Layer 2 of a small transformer language model trained on English Wikipedia (12 layers, counted from 0, width 96).
A neuron's activation on a vector x is SiLU(gate . x) times (in . x), where the dot is the dot product.

Input weights of the MLP neurons that the questions are about. A number n stands for n times 0.0069.
n24 gate: 33 -29 12 13 7 22 57 -15 -1 -2 0 5 11 4 5 6 0 23 -25 -17 25 18 16 -27 0 -21 14 16 -39 -12 -19 -64 30 45 -1 30 21 17 -12 -15 -13 15 5 -14 -11 -19 6 8 46 -44 9 28 -27 2 -9 24 18 5 -25 -5 -1 -24 17 -41 -1 -23 1 -5 -30 5 25 22 18 18 -13 59 25 -16 -20 13 -3 -25 1 3 -9 4 -25 -35 -8 36 55 8 -28 34 9 -14
n64 gate: -12 9 -8 19 -21 -16 -9 -4 -6 4 31 -6 -25 1 -56 -28 13 9 -5 3 11 -28 24 3 20 16 23 29 2 -5 -23 -22 -15 -33 -1 37 13 9 -8 -3 -8 15 -42 11 21 -39 -3 -15 11 -2 -13 22 -18 -2 11 -7 10 11 -26 -24 28 7 0 14 25 -7 -12 -16 -6 12 33 -22 5 6 12 9 18 13 9 0 -15 13 -12 -14 -23 22 6 -14 -24 8 -14 -19 5 6 -14 18
n71 gate: -10 -12 -34 3 1 -9 -21 6 7 31 13 15 15 35 9 9 34 -9 46 -11 6 7 27 1 -1 -18 5 25 -10 38 34 -15 4 11 -34 -11 -54 0 11 -16 -2 14 -5 2 10 -33 20 15 59 -5 42 -5 -9 18 -8 -25 -1 36 41 -41 25 9 -8 -62 41 0 -14 17 -36 -1 -6 -2 5 -22 5 17 -14 8 30 18 -6 17 -29 -40 7 50 0 31 0 19 -11 32 -3 -3 -26 27
n76 gate: 36 17 26 5 32 4 -14 12 38 15 32 -74 8 12 27 -17 39 -13 -40 6 -17 -43 19 13 -19 20 3 34 -72 -26 1 -55 15 -6 13 10 41 -22 -5 27 -24 25 -8 1 19 8 -11 20 40 -15 -34 -28 -13 -25 10 21 25 6 -49 -11 31 -5 26 12 8 -32 -30 24 31 26 11 -14 -19 -47 -25 19 16 20 32 -9 -75 -29 50 3 -32 7 -76 -53 4 -45 2 48 -34 26 25 -8
n24 in: 9 35 -28 22 -17 -4 38 -20 11 21 38 42 20 -22 -3 -28 -14 -12 -1 -2 -41 -4 -59 -29 -49 34 -16 12 -14 8 -1 -8 -95 11 5 22 -19 -22 -10 -20 -8 8 -27 1 28 4 -31 18 2 7 11 16 -19 2 -67 -17 33 42 28 15 22 25 -1 40 -23 4 -27 20 29 46 -47 -18 -5 33 -11 36 -21 17 -24 8 3 -20 -20 29 -60 -45 -28 3 36 9 35 12 32 27 -14 29
n64 in: 18 12 -28 25 -19 -3 -5 1 -24 25 16 -34 12 16 -32 22 7 10 2 -18 4 -4 10 4 9 -5 26 13 2 -37 3 -4 31 -15 26 38 -22 -10 -31 2 -27 5 -10 -13 2 -36 1 0 1 -20 1 23 -13 21 -4 -7 -10 25 -14 15 -1 27 -26 3 39 -12 3 -44 17 8 37 -7 52 3 -8 0 15 -2 -16 11 8 -15 -46 3 -4 3 15 23 -19 25 13 -38 35 -12 7 4
n71 in: -44 -19 -12 8 -9 -34 -9 -5 5 3 -5 31 8 2 -33 -3 43 -54 41 -21 -19 1 28 10 -13 -40 -20 12 -23 33 -3 -25 13 6 -8 3 -36 -9 -3 -6 17 2 -36 17 0 -42 26 37 39 27 24 -2 -7 59 13 -7 -5 37 9 -22 55 47 5 -12 -6 28 16 5 -26 -4 -5 -26 0 -27 3 29 -23 17 42 -6 14 4 -16 -52 -14 57 3 3 -5 -15 -3 32 7 42 23 50
n76 in: 7 30 25 -16 10 -5 -10 -27 22 19 21 -47 -5 -7 24 -32 14 -24 -25 10 2 -43 11 24 -18 47 -22 40 -19 -36 6 -39 14 3 12 19 40 5 -8 21 1 -15 -10 -8 12 25 -18 -21 14 16 -38 -25 -12 -11 23 12 24 -6 -34 -3 23 -16 16 12 -4 -28 -29 30 11 7 -12 -4 17 -54 -23 -3 8 -3 52 4 -28 0 4 19 -3 15 -55 -54 13 -33 33 45 -21 44 12 -5

Each question shows a token from some text and the vector x that enters the MLP there. A number n stands for n times 0.014.

" two": -12 -3 6 2 14 4 1 12 7 -9 1 4 -4 7 -27 -16 2 -8 32 -27 -42 -9 14 -1 -15 -9 44 4 5 12 -28 29 -13 2 18 -3 -26 -20 22 -15 -22 15 36 -2 15 3 -24 12 9 -21 24 -20 -20 -28 30 6 13 10 9 19 8 -7 26 6 -1 -10 19 -12 -13 11 -7 7 -9 0 17 16 -5 -5 -32 -9 -34 35 -32 33 0 -26 28 -11 -32 -13 8 8 6 3 -7 6
The most active neuron and its activation: n76, at about 0.064

" of": 4 -34 8 12 7 -1 14 30 33 -10 14 23 21 22 10 0 -9 13 -7 20 -9 -11 -2 21 -5 -33 36 -17 -6 -4 -24 30 6 -4 7 30 1 -53 9 1 6 22 -39 -31 -16 -6 -5 -15 -24 -15 24 24 -15 -8 -1 20 -11 6 20 -2 11 28 -3 -1 0 -3 12 2 0 -5 -17 15 0 -9 34 -2 4 -17 -5 -7 26 11 17 2 -8 -1 -34 -15 -32 -9 10 -10 8 31 -6 -15
Which neuron lights up most? n24

" involved": 22 -5 9 -15 17 -9 23 39 -17 14 -11 21 -4 -25 -7 -32 27 35 -18 -5 -22 -27 -11 -6 -12 -11 25 15 -17 -22 -21 44 9 -1 -8 -7 12 11 22 -18 10 9 1 -17 14 -20 -39 -40 0 9 11 20 -12 -26 11 5 12 -4 31 21 -5 3 1 8 -31 0 -3 4 -29 -9 8 36 10 5 -7 1 15 -15 -7 -11 -35 7 -33 12 26 -25 9 3 -14 1 -7 11 -16 10 -5 9
The most active neuron and its activation: n71, at about 0.15

" Holly": -38 -15 1 -6 26 -15 -29 7 -16 17 -1 2 -12 3 -14 -3 13 8 -31 -27 -18 -16 -12 11 -10 7 6 26 -16 -18 20 51 -8 16 2 26 47 -5 7 -13 -20 14 1 4 11 -5 -17 -28 -4 -15 11 0 25 -35 16 24 -13 56 -2 -14 -19 10 -4 -2 -28 11 25 15 19 -5 -17 8 20 -6 -23 32 21 -1 -22 -8 -36 3 41 16 16 -2 -27 -16 -7 -10 2 9 24 -1 -11 -7
The most active neuron and its activation: n76, at about 0.48

" from": -8 -9 -16 22 -2 17 20 33 15 0 26 0 31 -4 8 3 -9 17 -32 10 3 -6 18 12 1 -35 50 -27 -8 -1 -32 51 -22 -22 28 15 -16 -30 19 -6 -15 6 -23 4 18 -22 1 -5 -7 11 7 23 -17 -6 -20 -16 1 27 13 9 -5 14 -5 18 -26 -5 0 14 -31 -7 -7 -24 -16 -1 1 -3 3 2 13 1 1 -9 11 10 -1 -14 -31 -5 -2 -19 24 -34 12 3 -3 -16
Which three neurons fire most, strongest first? n64, n71, n76

" (b": -13 -24 -4 4 -2 8 1 2 28 -10 16 11 22 -21 -11 -5 12 8 2 -29 -21 -21 4 23 -28 -13 36 -2 14 58 21 11 26 -13 -5 17 5 8 3 -20 -5 1 -3 -10 26 -7 -24 -24 16 -1 15 -31 10 -26 -10 -11 -12 10 11 -14 -22 8 65 13 -26 -16 -2 -28 -21 4 5 8 -17 10 13 -29 -23 9 -10 -14 -6 -11 -2 16 23 -32 19 -2 -23 -25 9 -9 6 3 -15 -27
Which neuron lights up most? n76

"work": 4 -8 -1 -7 10 -41 -19 -2 20 18 12 -5 10 -21 -7 -9 19 -8 -8 -29 12 -14 4 37 -20 4 36 30 46 -10 -14 22 -7 37 19 0 4 -7 18 0 -10 10 -12 8 8 -10 -18 -22 -27 29 5 31 -19 -16 15 -1 10 10 3 17 -42 15 -33 8 13 31 5 16 -1 -30 -13 24 22 21 -6 1 13 1 8 13 -19 -11 -26 14 15 -23 0 -19 -4 6 7 21 -4 7 -4 -9
Which neuron lights up most? n71

" Cro": -34 11 0 -11 34 -12 -9 -1 12 12 -4 -36 25 -12 4 -35 31 20 -1 -17 24 -1 -9 -8 -11 -3 -9 13 8 29 18 38 -10 9 -1 14 -25 -9 15 6 -16 10 -22 -12 -20 5 5 -28 -1 49 15 -26 33 -23 6 30 -39 -13 14 -11 7 5 48 -4 -13 16 12 5 -16 11 -14 -8 22 -22 8 16 -16 -1 -5 -12 -11 -1 14 16 15 -9 17 -14 -20 -12 24 9 37 -12 -23 -23
The two highest activations, in order: n64, n24

"-": -14 -18 0 13 -1 1 -5 46 5 13 4 16 1 -7 -38 -10 0 -17 20 -16 3 -14 5 4 -5 -17 9 22 -1 24 -20 21 2 -11 -9 -18 -2 7 2 -8 -4 -9 14 -46 -13 -33 -4 -20 20 -23 -9 -45 -42 -24 0 -20 -3 3 13 -9 -22 48 -16 -3 -14 -5 -9 19 10 -14 -18 -1 29 -12 -3 -3 -7 -17 0 -1 13 -10 20 1 10 -14 31 -23 -14 11 15 -15 35 16 -9 -19
Which neuron lights up most? n76

"on": -32 -13 16 4 -1 11 -4 0 -7 26 -15 8 -2 -5 -14 -25 -5 16 9 -7 -13 -30 31 -6 5 -12 21 44 12 -22 -36 5 -46 19 4 24 -18 -20 -35 -15 -6 10 17 -22 -4 -20 -10 -5 24 2 -23 33 9 -37 21 -14 -3 -20 51 5 15 4 -1 3 -9 -3 1 5 -13 -22 -6 5 -1 11 9 26 0 -20 -4 -19 -8 -8 -21 4 26 -12 -13 -20 -9 -34 -9 -7 15 42 -8 -3
Which neuron lights up most? n24

"red": -13 10 8 2 13 5 14 -7 -2 4 -6 4 -7 15 -13 -8 8 34 15 -39 -10 -22 34 29 -7 -8 36 17 14 -29 7 34 8 25 -8 2 -16 -26 0 7 -1 -5 -51 -3 -2 -3 -25 -21 -25 -6 -6 22 -22 -55 -2 -6 -11 -23 20 15 -19 29 0 -13 -9 18 26 -4 -1 -15 -23 2 20 2 27 7 16 -19 -5 -11 -23 14 -12 -7 0 -1 7 4 -10 -50 -16 17 10 13 -9 1
Which neuron lights up most? n24